Layer 9 of a small transformer language model trained on English Wikipedia (16 layers, counted from 0, width 64).
A neuron's activation on a vector x is SiLU(gate . x) times (in . x), where the dot is the dot product.
The model reads these tokens: "arl" "ier" " in" " the" " " "3" "–" "1" " de" "f" "eat" " of" " W" "est" " H" "am" " at" " U" "p" "ton" " P" "ark" "." "\n\n" "H" "is" " de" "b" "ut" " c" "ame" " on"

The vector x that enters this layer's MLP at each token. A number n stands for n times 0.062.
0 "arl": 7 7 25 -11 -9 1 -8 9 -23 2 5 14 35 18 31 -15 24 15 17 2 2 -2 6 33 43 -52 -24 -3 -16 -13 -5 17 -13 -9 -4 7 -22 -11 23 10 -2 5 -10 61 20 44 9 6 13 -15 5 1 15 -7 -16 -20 -20 9 18 29 23 16 6 -4
1 "ier": -10 8 19 -4 1 -24 -5 13 -9 -1 11 -33 37 14 26 2 -10 6 12 -13 -16 -20 -2 16 54 -47 -12 -16 -15 8 -3 -3 1 24 -6 35 -21 11 11 3 -15 3 0 40 8 26 9 17 -14 -24 -21 -2 5 -8 -11 -17 -26 -3 22 10 37 -15 22 3
2 " in": 4 -5 -19 -8 6 23 -11 -22 -12 -8 26 -9 -3 12 18 -8 12 9 -9 -17 -27 37 -3 1 33 -33 -44 -24 30 0 -3 10 1 -12 20 -18 11 32 -10 -15 -2 -23 -2 15 18 -2 -10 -7 -25 -26 20 4 -7 18 -18 18 -12 -14 19 23 -28 -2 20 -2
3 " the": 6 12 -15 17 -7 0 2 6 -11 5 -7 22 1 -22 4 -23 -2 -24 -29 -10 5 19 2 -14 48 -9 1 -23 -1 1 10 -24 -17 -29 16 -30 2 -4 -17 25 17 -1 -3 0 2 58 10 -17 -1 -42 16 22 5 5 -13 8 -20 -51 0 20 -7 -47 22 -2
4 " ": 5 23 -6 -1 0 -5 -3 -4 10 -20 40 -37 3 -37 26 5 4 -9 -20 -23 -40 18 12 -10 14 -24 -17 -39 6 -10 -5 6 -31 -2 47 -17 -22 -16 -3 23 5 26 -4 -10 11 -2 23 -23 -29 -16 -1 2 2 -8 -12 -1 5 33 -2 17 4 -34 21 4
5 "3": -14 19 -33 -14 10 -5 16 8 18 4 0 28 29 -9 30 -26 -8 -20 -11 25 -47 8 4 -16 -4 -15 -2 12 3 -16 -9 -6 6 -9 27 -29 -22 -17 11 66 8 22 -6 6 8 -3 9 -11 1 0 -6 -36 1 10 6 -7 -8 -11 -16 6 -14 -44 36 -3
6 "–": 43 -3 -21 3 15 19 -13 -7 17 1 33 -1 17 -27 7 -3 -10 -8 -3 0 -11 -7 -28 -14 5 -3 38 -34 14 -31 -19 -5 -30 25 2 -46 -6 -3 30 47 9 0 3 -3 9 -43 26 -17 9 -9 -1 -37 5 4 -2 -13 28 50 9 0 -19 -6 22 -9
7 "1": 2 -11 10 9 2 -2 -2 -6 29 2 -14 20 23 3 31 20 -13 -30 -7 51 -26 -19 -13 -41 22 11 19 23 33 -4 0 -4 -14 2 27 19 -16 0 32 -3 23 13 -20 17 8 22 35 -7 5 -1 9 -40 -14 -18 17 -2 -4 -13 14 15 -17 12 -1 0
8 " de": 33 25 -9 -11 4 -16 2 9 19 -19 38 -7 24 -9 -5 -9 3 -16 23 0 8 10 16 -38 7 11 -19 -49 19 -21 -3 6 11 13 -22 -30 18 -25 30 25 25 8 9 -26 -8 12 19 9 13 -14 28 9 7 27 -28 -22 26 13 32 48 52 13 -14 15
9 "f": -1 13 -14 -40 41 25 22 6 15 -13 7 -10 -7 0 6 -15 0 10 3 25 -1 -8 -13 -14 9 3 -22 -25 42 3 2 30 -12 4 15 -14 13 -30 10 -9 -27 -8 -3 30 -9 45 21 16 11 27 -23 -8 -39 -36 -12 -1 -5 -22 -4 47 8 24 3 94
10 "eat": -11 0 14 2 21 14 -41 6 -8 -12 -19 18 -13 27 2 10 -19 8 -12 16 -1 4 -84 -7 28 -18 8 -8 -2 18 32 -11 10 1 37 -9 -2 -22 3 49 23 -35 15 20 10 -4 -21 -38 20 31 -12 25 -28 0 19 1 -23 31 2 20 14 11 -4 35
11 " of": -3 -23 -26 13 5 23 -6 -4 3 16 22 8 8 12 34 5 -3 2 10 -9 -11 49 -10 24 42 1 -18 -28 23 16 -9 3 -8 -4 -32 -5 -6 25 14 17 -15 -11 3 2 -4 20 -14 -11 16 -28 6 15 -43 28 10 26 -18 -10 17 7 -13 20 -30 23
12 " W": 3 -34 -47 -39 6 4 -22 49 2 9 -16 -15 7 -12 18 -7 -1 -35 -10 -14 21 8 5 4 13 -5 -12 -10 16 -10 -7 -4 -5 0 21 -4 6 -17 7 24 31 -26 3 1 12 -39 0 -21 6 -16 2 -30 -13 -8 14 5 12 16 -7 9 -13 -25 3 46
13 "est": 19 5 -3 -32 2 -5 -6 1 35 -2 -19 -4 9 -22 2 -26 -9 24 -13 22 -20 -6 -7 17 38 -43 -3 14 5 28 5 -4 29 -49 -15 -8 0 11 29 12 3 10 -4 44 -13 -19 -28 -12 -8 -30 -5 1 -6 -9 2 -24 -3 -32 -12 -6 -23 12 8 41
14 " H": 10 8 1 -30 -9 3 -3 53 1 -7 15 -1 4 5 33 -23 -3 -9 -1 -25 11 -2 13 2 17 -2 -10 -7 -15 2 -2 37 -36 -3 -1 30 9 14 4 13 26 -12 -12 -8 1 -13 7 -28 -4 -1 -20 -26 17 -13 -2 -9 -4 3 -34 34 29 -23 -14 19
15 "am": -23 12 20 -16 0 -10 -27 26 -16 -22 12 -25 -26 -12 -8 9 -8 53 1 -18 1 11 -1 -18 38 -14 -2 -6 -15 -8 12 -8 8 -13 -25 -8 13 -4 12 -19 64 28 -28 27 -3 -12 13 -18 5 9 -6 -23 -3 13 4 -13 -9 17 -8 5 28 -60 -4 1
16 " at": 1 -35 -23 -18 -26 30 -2 -6 -5 9 17 -14 9 -17 2 5 12 17 -20 -37 -16 22 2 8 36 -11 -15 -36 28 38 -20 -8 9 -42 19 -13 11 10 -6 29 10 -13 0 25 6 31 -11 -31 -23 -30 20 5 0 23 -3 25 -21 -16 -24 19 -22 9 8 -4
17 " U": 2 -17 -31 40 -1 -12 -12 43 20 -16 16 -34 0 17 11 -6 -1 13 -7 6 13 -20 1 -13 -1 -11 -22 -45 -24 -34 -3 7 12 -17 2 -11 4 -2 13 21 27 -6 -11 38 -5 0 16 -3 -16 -1 20 -34 21 9 -25 6 -4 39 -24 11 2 -18 12 -6
18 "p": -32 -11 -8 -31 24 -18 -1 18 13 -7 -19 -18 15 7 1 -1 -3 59 1 21 -15 6 -25 -30 36 -1 -12 -16 8 12 10 -3 3 4 23 -21 -15 -25 26 -47 10 -13 1 19 16 -3 36 -17 -11 -9 10 -16 10 0 -46 -11 6 -15 -20 6 -47 16 27 -6
19 "ton": 5 11 9 -3 -16 -2 -15 21 13 9 -1 6 28 12 3 -15 -16 25 16 13 -12 0 -5 22 61 -22 -3 -1 9 3 0 23 11 4 17 21 11 -10 29 30 -3 6 -1 22 4 -1 -10 -3 11 8 -10 -10 14 -19 -35 8 -46 26 -1 28 5 -3 21 13
20 " P": 22 -18 -6 1 28 -10 -34 35 -13 -13 -14 -5 -12 12 44 13 15 2 -5 13 20 -29 23 1 16 -26 10 -18 -9 -4 -21 10 -30 30 -10 -5 21 -16 13 31 -18 -13 22 -17 -5 8 1 -15 4 1 0 -22 24 9 -19 -3 -5 -18 -30 19 33 -35 5 -17
21 "ark": 6 -3 23 -38 -27 13 -23 11 -2 -13 -33 -9 5 -12 0 -1 -16 10 10 25 -9 -22 -4 -11 55 -22 12 -2 -5 -18 4 16 22 -32 13 -12 -3 12 5 28 -18 5 19 11 17 -8 -11 -14 -7 10 11 -13 42 -39 -32 -4 -21 -8 31 -1 -8 -14 -18 10
22 ".": -9 7 -2 -22 31 39 -12 -40 18 7 18 -5 16 23 25 44 -4 -9 10 -21 11 -6 9 -13 4 -39 -3 -9 -8 2 2 22 -28 -18 16 -6 -2 33 6 63 -13 6 -3 11 25 4 -15 18 16 11 -19 6 -14 29 9 -26 -12 -9 9 6 -40 -1 -12 11
23 "\n\n": -11 5 -21 15 16 -7 -8 -43 -1 -21 14 0 -7 25 -20 10 4 -21 3 -8 5 -21 3 -35 -12 -44 3 -24 9 27 -19 36 -30 -15 42 12 4 -8 12 13 23 -14 -12 -5 5 25 0 -17 -3 -21 -18 24 -8 -3 1 12 -10 5 11 -7 -48 -42 -26 -6
24 "H": 8 11 -34 -11 -10 10 0 58 -16 0 6 11 -1 -1 36 -13 6 -22 -5 -16 13 1 7 9 -7 -3 -8 -5 -9 -6 27 49 -24 -1 -16 3 23 11 0 0 21 -12 -4 -5 13 12 7 -27 14 5 -16 -7 10 7 27 -17 -6 18 -27 -7 -2 -2 -31 33
25 "is": -14 -12 2 32 -15 -2 4 7 26 14 33 27 -33 -16 33 -9 -3 -15 -25 -25 10 9 -9 -10 34 -20 10 2 -3 -4 24 -29 13 -31 -56 -32 11 13 13 -25 37 42 -4 -7 5 19 -6 -12 19 -27 13 0 24 -5 43 -5 2 -26 21 21 -21 -55 -16 11
26 " de": 50 41 -13 -14 19 -21 9 12 14 -35 37 -5 28 -22 5 -5 -1 -2 23 -6 6 6 10 -25 4 -2 -24 -35 3 -29 -13 11 20 -1 -10 -20 15 -20 23 32 16 25 9 -18 -6 1 15 2 7 -29 23 -9 6 31 -20 -14 33 4 27 31 58 16 -4 20
27 "b": -17 37 -7 -59 41 22 8 8 40 -14 -7 -6 -10 0 -1 -35 7 5 29 -19 2 -13 -13 -57 16 38 -4 1 2 -13 -17 6 -6 -1 35 -32 10 -35 0 5 -10 -32 -26 28 -5 20 12 -11 -30 -1 -10 -12 15 -8 3 12 -29 15 14 9 5 36 -3 27
28 "ut": -30 -7 20 7 22 1 7 15 12 -2 -7 5 0 29 4 1 -10 -7 0 -15 0 -21 -27 -10 42 -22 24 -19 -39 -14 20 -11 -24 15 13 -17 32 -16 17 24 -13 -31 3 41 -5 -3 -27 -11 -22 7 -29 13 34 -17 21 0 -26 19 13 -20 -5 44 5 31
29 " c": 13 -23 12 -4 9 9 16 38 1 -8 0 -16 5 -20 12 -18 22 -6 5 -13 2 -21 15 -50 10 6 -18 -7 -21 10 -2 19 -20 9 3 7 -13 -10 -8 9 16 -24 7 -39 41 45 1 -22 17 3 -20 -28 26 -13 0 -23 -18 11 2 43 9 2 2 28
30 "ame": -35 -34 29 -25 27 -18 14 8 -2 9 5 -42 8 10 -2 13 10 -5 22 16 3 1 -10 -29 14 6 14 -36 -9 -18 16 -8 -6 -11 16 8 0 18 43 -30 38 -71 17 11 -19 -30 4 -23 6 -25 15 11 -12 31 -14 2 -13 15 -41 -12 -25 -27 -23 -3
31 " on": -17 -15 -42 -27 -2 25 9 -19 -1 9 6 -13 1 -13 29 2 16 -8 -10 -7 -15 39 -7 -5 31 -23 -13 -21 4 21 -1 1 -1 -8 3 -15 5 -2 -12 3 5 -50 -8 20 -3 -5 -25 -6 -16 -13 13 -15 -19 62 44 22 -13 -13 7 -8 -36 14 -13 0

Each question shows the input weights of one neuron of the MLP. A number n stands for n times 0.0063.

n292 gate: -5 21 -9 -17 -33 -10 11 -24 -47 25 34 3 23 43 11 4 7 1 13 -28 18 17 26 32 -37 34 -33 20 15 -22 37 -11 -12 -53 31 1 3 8 -3 -7 -64 4 43 -24 -12 26 4 13 -42 -47 0 -11 10 6 1 -14 43 -10 -38 -4 -6 28 -9 14
n292 in: -29 16 48 30 -6 -19 -30 -13 -49 18 10 -9 44 -25 23 -14 22 -2 -23 11 -19 18 20 21 -25 4 -40 -26 4 -19 -4 4 -11 1 18 -31 -6 28 -32 21 8 -9 -27 19 -49 -12 -14 39 -2 -52 -1 5 -18 11 -12 -44 -23 10 -39 7 8 4 37 25
On which token does it fire most? 2 " in"

n221 gate: -5 2 22 34 -4 -9 16 -5 42 21 -23 -6 23 29 -51 2 -28 -6 -18 1 22 36 3 -42 28 46 20 -15 21 11 12 35 9 -14 -29 -47 -19 -41 19 -46 25 15 29 -9 -33 11 -29 -6 24 -3 -5 -6 -9 -20 -43 13 -20 -6 -44 -27 2 -2 26 -47
n221 in: 21 -2 -6 4 24 -42 -1 19 -15 -12 -5 -12 -6 -39 -10 -5 20 46 29 -14 -23 3 -8 -23 18 11 3 -1 -19 -39 13 -33 2 18 14 -6 16 -21 -38 -26 3 12 6 -9 -8 -1 22 34 -31 30 -27 27 -37 -19 47 40 7 -2 2 4 20 -23 -23 -13
On which token does it fire most, and how strongly? 15 "am", at about 1.3

n28 gate: -16 6 -47 -4 9 25 -17 14 -12 28 1 24 1 10 -35 -38 2 -26 -27 5 2 11 -27 7 8 -19 -17 5 9 1 -13 42 -2 17 -14 39 -20 -22 7 20 -6 7 -8 -26 10 -16 -30 33 -36 41 -20 -2 -41 -3 33 9 37 -18 26 -40 -27 23 24 6
n28 in: 1 -13 -17 -26 -11 -6 -15 -9 -18 -5 -1 59 18 25 -15 -16 -26 -6 -11 -1 29 35 -29 -20 -11 -6 8 -3 22 21 3 33 -22 29 -7 28 -43 1 -4 -6 -14 -15 20 -47 33 -5 32 -8 -10 -13 19 -20 6 24 -3 7 4 7 -15 6 11 36 0 31
On which token does it fire most, and how strongly? 12 " W", at about 1.6

n306 gate: 7 41 -26 -1 7 -13 9 -6 18 -32 -3 6 38 19 4 -14 -10 -22 -27 11 -5 2 12 13 4 22 40 36 -14 -19 -38 -5 43 -13 -4 33 -16 33 27 -18 7 28 -16 37 11 -9 -24 7 12 22 -29 -12 -18 -27 -30 14 -46 -59 9 -11 32 -1 6 17
n306 in: 3 -10 -3 2 37 -11 -2 27 -45 4 -4 -46 13 14 15 2 -13 -24 -10 -14 3 11 -2 12 5 17 -16 16 -17 -11 31 -18 3 -23 -3 -18 -24 51 0 -29 -24 21 -13 -12 32 -8 23 0 9 -16 15 11 14 26 -28 5 53 -26 -4 -16 -1 -33 13 -3
On which token does it fire most, and how strongly? 1 "ier", at about 1.6

n234 gate: 24 -8 -18 33 -3 -11 11 -2 0 -8 -43 14 23 46 -14 -14 6 6 -6 20 11 9 28 31 25 9 9 -15 -20 47 37 -23 -40 16 -18 2 -2 -19 -5 22 -41 -20 16 -13 -3 -4 -8 5 -33 24 5 -15 -30 17 14 -1 -11 10 3 -10 24 3 3 26
n234 in: 22 7 17 -5 -13 -15 29 21 -42 1 -12 20 -36 22 18 7 2 -20 -18 8 30 -10 16 -17 2 -1 23 15 -45 -23 -16 39 -41 -6 38 21 12 6 -2 21 27 -11 12 -1 -12 10 -26 -17 3 8 5 -35 17 17 -5 7 8 -21 -18 -3 15 -23 15 8
On which token does it fire most, and how strongly? 20 " P", at about 5.7

n272 gate: -31 -12 0 -10 31 -15 4 -14 7 -4 24 22 24 -13 -24 -46 7 -8 -12 -49 18 7 21 -18 7 44 -24 20 -9 2 -13 30 -10 -19 -35 44 -3 -21 -4 -16 25 6 8 19 33 4 -8 -33 -21 13 13 -40 23 -27 -20 -31 -22 16 -16 9 28 -22 19 -38
n272 in: 31 29 -35 -5 13 -17 6 -5 6 23 -6 -3 3 9 -4 -31 44 16 13 3 -29 5 -1 11 6 29 -30 16 -40 14 9 -31 -2 -13 7 -2 -12 34 -56 -3 -5 11 -3 -30 -6 13 -22 -17 9 23 1 -25 38 -41 -28 5 4 -17 15 -11 14 -3 13 -21
On which token does it fire most? 29 " c"

n31 gate: 1 22 15 -11 14 10 -11 -24 -28 17 -32 24 -9 -19 -23 -10 -21 -22 -10 -16 24 34 24 -17 2 12 27 1 -22 -32 6 -34 -20 23 -6 -4 15 22 -35 -7 -10 4 -19 -7 -6 -2 -15 38 -52 37 -47 29 -19 -16 27 -3 -6 -45 -10 -31 1 50 22 0
n31 in: -7 19 4 -26 41 -38 -25 -3 -16 -1 -6 29 17 -43 14 32 -41 -3 19 -10 -2 24 19 -6 8 7 15 -32 -7 23 14 -16 -20 6 26 -16 17 15 1 -16 -46 9 -29 -18 8 3 43 1 -19 38 16 11 -12 18 27 -20 -43 6 30 -4 -50 -16 4 12
Its three highest activations, in order, are on tokens 28 "ut", 27 "b", 22 "."

n102 gate: 26 32 12 13 -9 8 35 -6 -13 -13 29 7 -28 9 -8 -33 -55 56 -20 -4 -23 13 -33 -26 -20 43 12 47 16 -6 5 12 11 11 32 7 -14 29 -5 -24 -6 26 -21 -18 30 20 15 40 -5 -25 18 -1 10 28 -11 20 5 -46 -13 35 -14 17 25 13
n102 in: 6 -4 9 45 11 17 32 -28 24 -21 -3 -24 -18 26 -16 -6 31 -14 10 -7 -9 -26 -17 -11 -35 23 -14 9 27 11 -18 -17 15 16 25 -16 -29 3 -13 28 3 -7 19 10 0 -8 3 -6 4 3 -26 1 -22 5 -54 -27 6 -21 23 0 -52 -4 16 -48
On which token does it fire most, and how strongly? 18 "p", at about 1.8

n295 gate: -38 -8 29 19 13 24 26 -33 24 31 -43 37 4 -6 3 -39 31 41 37 -25 -20 20 -18 -5 -22 25 -43 8 0 -15 33 21 -9 8 -22 18 -12 16 -17 -6 -9 9 52 -2 35 -4 -50 -31 -24 -6 -40 -10 -16 28 -3 20 -26 41 6 4 12 60 -39 -17
n295 in: -5 19 -22 -5 15 20 11 2 36 -37 -15 -15 57 52 13 2 17 3 18 14 -14 -37 6 22 -19 -22 -1 14 -12 3 20 -6 -42 12 -25 7 13 46 0 41 -14 25 -13 14 23 -4 -13 10 28 -7 3 -5 -13 2 31 12 3 14 22 9 9 33 0 -37
On which token does it fire most? 11 " of"

n302 gate: -15 21 19 3 19 3 -6 -11 4 -30 -22 2 -19 10 -43 -26 -1 10 8 -30 -3 30 -23 -21 -22 21 -49 6 34 -27 -5 29 -18 -29 4 11 -39 27 -11 -14 -18 17 31 -52 -24 -22 2 -13 -8 -25 -2 -11 6 -59 -12 12 74 -8 -24 15 42 12 1 12
n302 in: 29 -10 18 -17 9 -25 -35 -15 5 -24 -44 27 -17 -1 12 -8 -18 -26 6 -1 1 -2 4 1 2 3 -19 -7 -30 9 -10 35 -12 -6 0 -9 -14 12 1 -36 -1 -25 14 -2 -23 13 -19 -1 4 18 30 -27 32 -23 -31 -15 -1 29 -29 6 -2 -27 29 30
On which token does it fire most, and how strongly? 14 " H", at about 1.9

n59 gate: -17 11 8 -1 6 4 17 -31 31 47 -35 2 -26 -13 -41 -63 0 -11 17 4 5 20 -58 49 -27 23 22 -2 -18 -22 35 8 -27 -9 -21 -3 -5 -5 -33 -19 -20 1 -19 37 5 6 0 -17 -7 41 9 23 22 1 27 5 -3 -6 26 -9 32 17 -18 -17
n59 in: 7 -15 5 -24 -6 8 26 -11 -25 -56 2 -35 -10 -20 7 12 -5 -6 -8 -6 43 19 4 -7 -16 7 -11 -14 17 29 -32 -8 -7 -1 28 24 -16 1 8 -15 11 -24 29 20 17 -12 -1 31 -13 -20 2 -13 33 6 -13 -37 51 -48 20 -14 -22 1 11 38
On which token does it fire most? 19 "ton"

n205 gate: 32 -8 -14 1 21 -10 -12 -1 39 -16 -31 10 21 8 -22 -26 16 39 -2 -26 27 30 -31 7 2 -15 -11 29 6 31 22 21 -15 16 -29 -11 -26 -1 -46 -58 4 -2 4 -34 -17 -22 -4 -37 -11 7 -10 -21 -21 24 38 4 -8 32 10 -12 -20 5 -17 -14
n205 in: 45 8 28 -1 -1 17 1 17 7 11 -16 28 23 9 27 35 15 -19 -8 -9 24 -6 26 30 13 13 22 -17 -15 -44 -13 -27 17 7 -33 -30 46 -3 17 20 1 -21 35 -4 -43 -4 43 -17 -27 21 -1 -1 30 -36 8 -4 0 31 -1 -8 3 10 -19 4
On which token does it fire most? 24 "H"

n305 gate: 26 41 10 -14 -23 -26 -5 -7 16 -14 -8 1 -5 -22 24 5 -9 -20 -14 16 -9 -1 8 -13 -6 21 -30 11 -28 16 4 16 -19 -34 -39 6 -18 30 -37 -16 32 44 -2 -1 -18 -59 14 -11 -3 -19 -16 17 14 -6 34 3 53 33 20 -15 -20 12 15 -11
n305 in: -29 -15 10 -43 -19 10 -12 11 -27 -7 2 -2 16 -23 1 -8 -11 9 9 29 -11 -6 12 -12 29 28 -42 -7 -21 29 -19 24 -53 20 2 -21 -15 6 -17 -6 4 -8 51 10 -12 -9 -13 31 -21 -14 23 41 -22 -17 29 -13 16 -7 -10 -31 -9 -12 20 -20
On which token does it fire most? 4 " "

n192 gate: -12 -29 -5 -20 33 -5 -6 -9 -39 22 -3 33 -22 55 -4 10 -4 -2 -25 9 51 -23 14 15 -4 -58 -4 18 4 37 25 39 -19 -31 -20 10 -19 -1 -16 26 -25 43 22 26 27 -7 -28 32 -26 5 -19 27 -6 23 16 21 -11 8 8 3 -22 2 -6 -17
n192 in: -3 12 14 -22 -11 34 32 -67 -1 16 44 -24 0 4 1 0 -36 20 24 -13 1 28 -10 -5 -22 -7 4 -19 7 -20 -24 -21 -48 28 -11 6 -44 -22 -21 22 -40 37 5 8 2 4 -14 47 0 6 -46 -41 7 1 -8 -31 9 24 3 31 0 -24 10 -16
On which token does it fire most, and how strongly? 22 ".", at about 16

n157 gate: 11 -2 -5 27 5 44 6 5 -18 1 -12 29 -4 -20 2 -31 31 6 4 -25 2 38 -15 44 -37 25 -28 -14 -17 17 -24 10 -19 -20 10 35 34 -23 10 -24 -12 -9 25 19 -14 -26 -5 -26 -2 -9 -5 47 -71 5 10 -15 -14 -22 -3 16 36 5 -18 39
n157 in: -35 -30 4 -44 -33 21 34 -15 -13 -21 -3 -20 -7 16 9 -15 -16 19 39 28 -28 10 22 -27 40 18 1 9 16 5 -5 -15 -8 37 -13 -12 -33 3 26 7 -25 -8 35 -14 36 11 23 -9 23 26 -21 -25 6 11 -8 18 17 24 -6 3 -15 4 -25 -22
Its two highest activations, in order, are on tokens 11 " of", 9 "f"

n78 gate: 23 -16 0 7 -11 8 -7 -1 13 17 17 43 -11 -19 -1 -24 13 -78 -19 -1 -8 42 9 9 -34 30 -4 22 -40 -15 -31 22 7 14 -24 -37 -2 -23 -20 -15 13 37 12 14 32 16 -20 -12 -2 20 24 2 6 19 6 -7 -33 -39 -12 -12 -2 -11 17 46
n78 in: -15 9 6 29 21 6 17 1 32 -10 22 16 6 -20 -5 -11 9 20 -21 -18 13 24 10 60 -25 -16 -23 11 -22 -9 3 -54 -20 -37 -16 8 3 22 -21 18 16 -23 -7 -2 19 7 -17 -42 55 -30 -21 12 -27 36 8 3 8 0 -8 12 -1 10 -16 3
Its three highest activations, in order, are on tokens 25 "is", 3 " the", 24 "H"

n180 gate: 22 21 7 -44 -13 -2 11 -4 32 17 -18 -13 29 -15 -15 2 -17 2 -19 11 -4 -10 11 5 4 -35 46 21 5 -7 16 17 -2 -3 -3 19 14 41 -8 -20 -14 48 -46 14 -7 -28 -37 17 7 25 -17 30 -9 28 -23 -11 -8 26 -38 17 26 -11 50 1
n180 in: -34 10 -6 38 23 -43 -12 22 -13 -7 -21 -3 -26 -19 -13 51 -12 -5 1 -5 6 3 -11 -25 13 -15 12 0 -14 0 -10 -11 -6 -13 -8 39 2 -2 6 46 -22 -9 -22 40 -2 -1 19 27 -22 -12 21 -20 -22 -20 35 7 -14 46 9 -11 10 16 -8 13
Its three highest activations, in order, are on tokens 1 "ier", 15 "am", 19 "ton"

n103 gate: 40 25 -37 -14 -3 -18 29 -34 -19 2 -11 -1 -39 10 2 19 32 -60 17 24 -3 26 2 -15 -20 13 -27 -6 -36 44 -26 -30 10 -12 -47 18 -23 -25 23 2 -17 -14 6 -13 13 39 6 12 24 13 33 1 -19 20 -9 37 33 -27 11 -3 41 7 -10 -45
n103 in: -20 -26 7 6 17 -23 -1 -19 16 -29 27 -31 10 27 25 0 21 17 -5 -10 22 27 24 -14 10 17 3 -13 -23 -26 11 -17 -14 14 35 -42 -24 24 5 -5 -38 -5 -22 14 -18 -6 -13 0 -15 -20 4 -11 -15 5 -24 27 13 -17 22 8 27 22 43 24
Its three highest activations, in order, are on tokens 26 " de", 8 " de", 11 " of"

n106 gate: -20 -35 38 -5 -55 20 -20 2 19 42 -5 0 -8 -32 -35 9 -15 -16 5 -33 18 -10 -46 -23 -9 -9 -22 3 -1 7 -5 -2 -7 -25 10 39 -31 4 -24 -6 -18 22 10 6 -24 26 12 55 1 -35 15 32 -18 10 -20 29 -25 17 3 -3 -21 36 4 14
n106 in: 17 -19 42 16 45 -12 -5 -15 13 -36 30 -2 -25 6 -9 -16 19 -4 -13 -40 3 11 -29 16 9 -1 6 -33 -32 -1 19 -6 -4 -29 -7 -8 -13 21 1 -33 -2 -6 19 -11 -9 -30 1 -10 -10 -26 36 43 4 -28 5 18 9 3 19 36 -26 -18 12 4
On which token does it fire most? 16 " at"

n113 gate: -6 51 6 8 -23 2 10 -14 -29 30 9 10 5 -8 14 12 -10 -8 -36 -2 9 18 28 -18 -41 -14 -23 4 -39 -20 -14 -9 -14 3 9 -3 4 -20 -14 -31 -26 32 44 41 -6 -61 1 -20 -49 5 -12 7 1 -82 -25 14 35 -13 -16 4 6 -32 3 11
n113 in: -10 18 -19 -25 30 -14 -54 -13 14 -14 4 18 -37 -15 -21 8 -27 -3 -19 -4 -10 -20 2 -28 4 27 -12 -11 -8 11 21 28 -10 -9 -15 -9 -16 -1 25 16 51 -7 -3 -17 -9 -11 -39 10 10 -14 32 -18 3 -40 32 25 -11 -9 -8 3 -36 12 24 -6
Its two highest activations, in order, are on tokens 0 "arl", 5 "3"

n220 gate: 12 -20 1 -58 8 -14 -10 44 -51 18 16 38 16 8 -39 21 -5 1 -12 1 18 -30 6 4 22 19 -15 -7 10 1 -59 -9 9 3 18 7 7 -18 -29 -21 -31 -5 -38 -1 -24 -37 8 -2 25 16 -21 19 6 -9 -50 36 5 -19 3 18 -2 1 23 -11
n220 in: 33 5 4 5 16 11 14 -28 25 35 -17 32 29 4 17 12 -1 -8 29 -26 10 -13 30 -10 -16 -14 14 26 -7 -23 42 18 -21 -5 25 22 -17 30 18 18 0 14 9 -24 18 -11 -15 25 25 4 14 -36 -20 -2 -1 28 -35 11 -24 -6 13 -41 -10 19
On which token does it fire most? 19 "ton"

n104 gate: -42 41 -22 -34 23 -19 -29 -42 6 0 4 20 -26 -32 -1 -28 -4 42 53 -27 -5 2 -4 30 19 45 14 5 -41 -21 -60 -14 8 36 -6 20 -36 -1 -17 -31 9 9 -17 5 -1 -41 -40 5 -32 26 -5 -37 -23 10 4 -19 -43 -3 -16 -28 -8 -5 12 -6
n104 in: -15 30 -19 0 -6 -6 -13 16 11 -8 -3 -4 38 15 -5 0 -12 10 2 -1 -3 -15 9 17 25 -11 14 -42 -4 25 -37 -3 -26 -21 -37 -8 -16 5 -8 -1 -11 36 20 -8 28 -13 56 4 18 -20 -13 -25 5 26 -19 18 -9 1 33 68 1 -12 -3 -31
Its two highest activations, in order, are on tokens 15 "am", 18 "p"

n261 gate: -50 8 25 -10 20 -4 -4 -24 -3 8 -3 0 -18 41 23 -8 22 33 -32 20 6 37 -34 23 -1 19 -6 34 0 24 -5 -49 -24 -3 -32 1 34 -39 0 -8 2 3 12 -2 44 -55 -36 11 -32 31 -17 14 5 -37 37 -2 -18 10 -17 35 3 -33 35 -40
n261 in: -29 -5 12 8 -16 -25 -26 3 -13 -1 28 -6 30 6 -6 10 -3 -5 -20 -23 -16 -24 -24 11 -11 -2 22 -22 22 -6 49 47 53 -35 2 -20 -22 8 21 14 1 66 -28 1 -34 -27 31 3 47 13 -2 2 -46 18 6 -27 -2 16 16 -14 8 -11 9 0
Its three highest activations, in order, are on tokens 15 "am", 10 "eat", 25 "is"

n313 gate: -27 10 -1 20 -19 9 13 -14 -9 -1 -33 -14 8 57 -10 33 -11 28 35 -18 6 44 -3 -31 -42 -16 -26 -9 -39 -20 -38 -27 -2 20 6 -10 -30 -43 -33 2 -20 2 5 -3 24 8 38 -29 0 -23 6 34 -15 -5 -18 44 2 -12 -39 -17 16 27 -22 -26
n313 in: 20 -22 54 -16 11 10 53 -3 -9 -11 0 17 -7 -15 0 -33 38 33 18 3 -11 15 -35 -13 6 0 36 -34 3 14 -16 23 -39 -11 -27 2 29 -27 9 24 23 -29 2 -4 -24 22 -12 8 -17 -3 -27 -10 5 -6 -23 11 -33 18 -1 -11 26 -8 -16 -13
On which token does it fire most? 27 "b"

n70 gate: 24 3 27 1 -8 -6 19 -21 -11 -16 -30 -12 0 -18 -26 5 -24 60 -22 -31 -5 12 -33 -16 -33 3 37 -1 -12 -8 -4 -50 -8 36 21 9 -27 49 -38 22 -31 16 -13 5 43 0 -27 56 6 20 -30 19 -25 -14 0 -2 -45 -17 21 -22 -18 -12 -33 8
n70 in: -42 -7 -68 15 -12 -7 -37 14 -23 -3 -21 -10 21 -15 -6 5 -6 12 -2 16 35 -22 15 7 20 -37 1 24 -24 24 33 -33 -23 -17 -10 -13 -24 32 -6 -6 9 -22 -13 -9 -9 16 -20 1 16 43 -9 -6 -27 -21 -14 -5 14 12 -18 18 21 -1 10 -32
On which token does it fire most? 10 "eat"

n244 gate: -33 6 1 50 15 -3 42 -51 10 -26 -8 22 8 -31 -24 -23 -16 -4 -22 -6 28 3 -1 19 -23 16 -30 27 -18 16 11 53 -6 -14 -7 -29 -30 -33 -13 -2 -49 -8 61 6 -14 21 -15 -7 -1 -12 46 27 -2 -48 24 28 -26 -7 -23 -22 0 57 23 7
n244 in: 7 42 -13 26 -7 2 -8 31 20 52 -29 -8 -21 -2 -5 -24 5 -9 12 -27 -9 -8 0 22 7 -64 7 12 -8 -2 -11 -19 -31 -4 -52 -31 -2 18 -22 19 -3 -22 -33 -51 -27 5 -6 -2 16 34 -5 30 -29 -17 -20 -9 3 -6 -30 1 -26 11 23 -7
On which token does it fire most? 7 "1"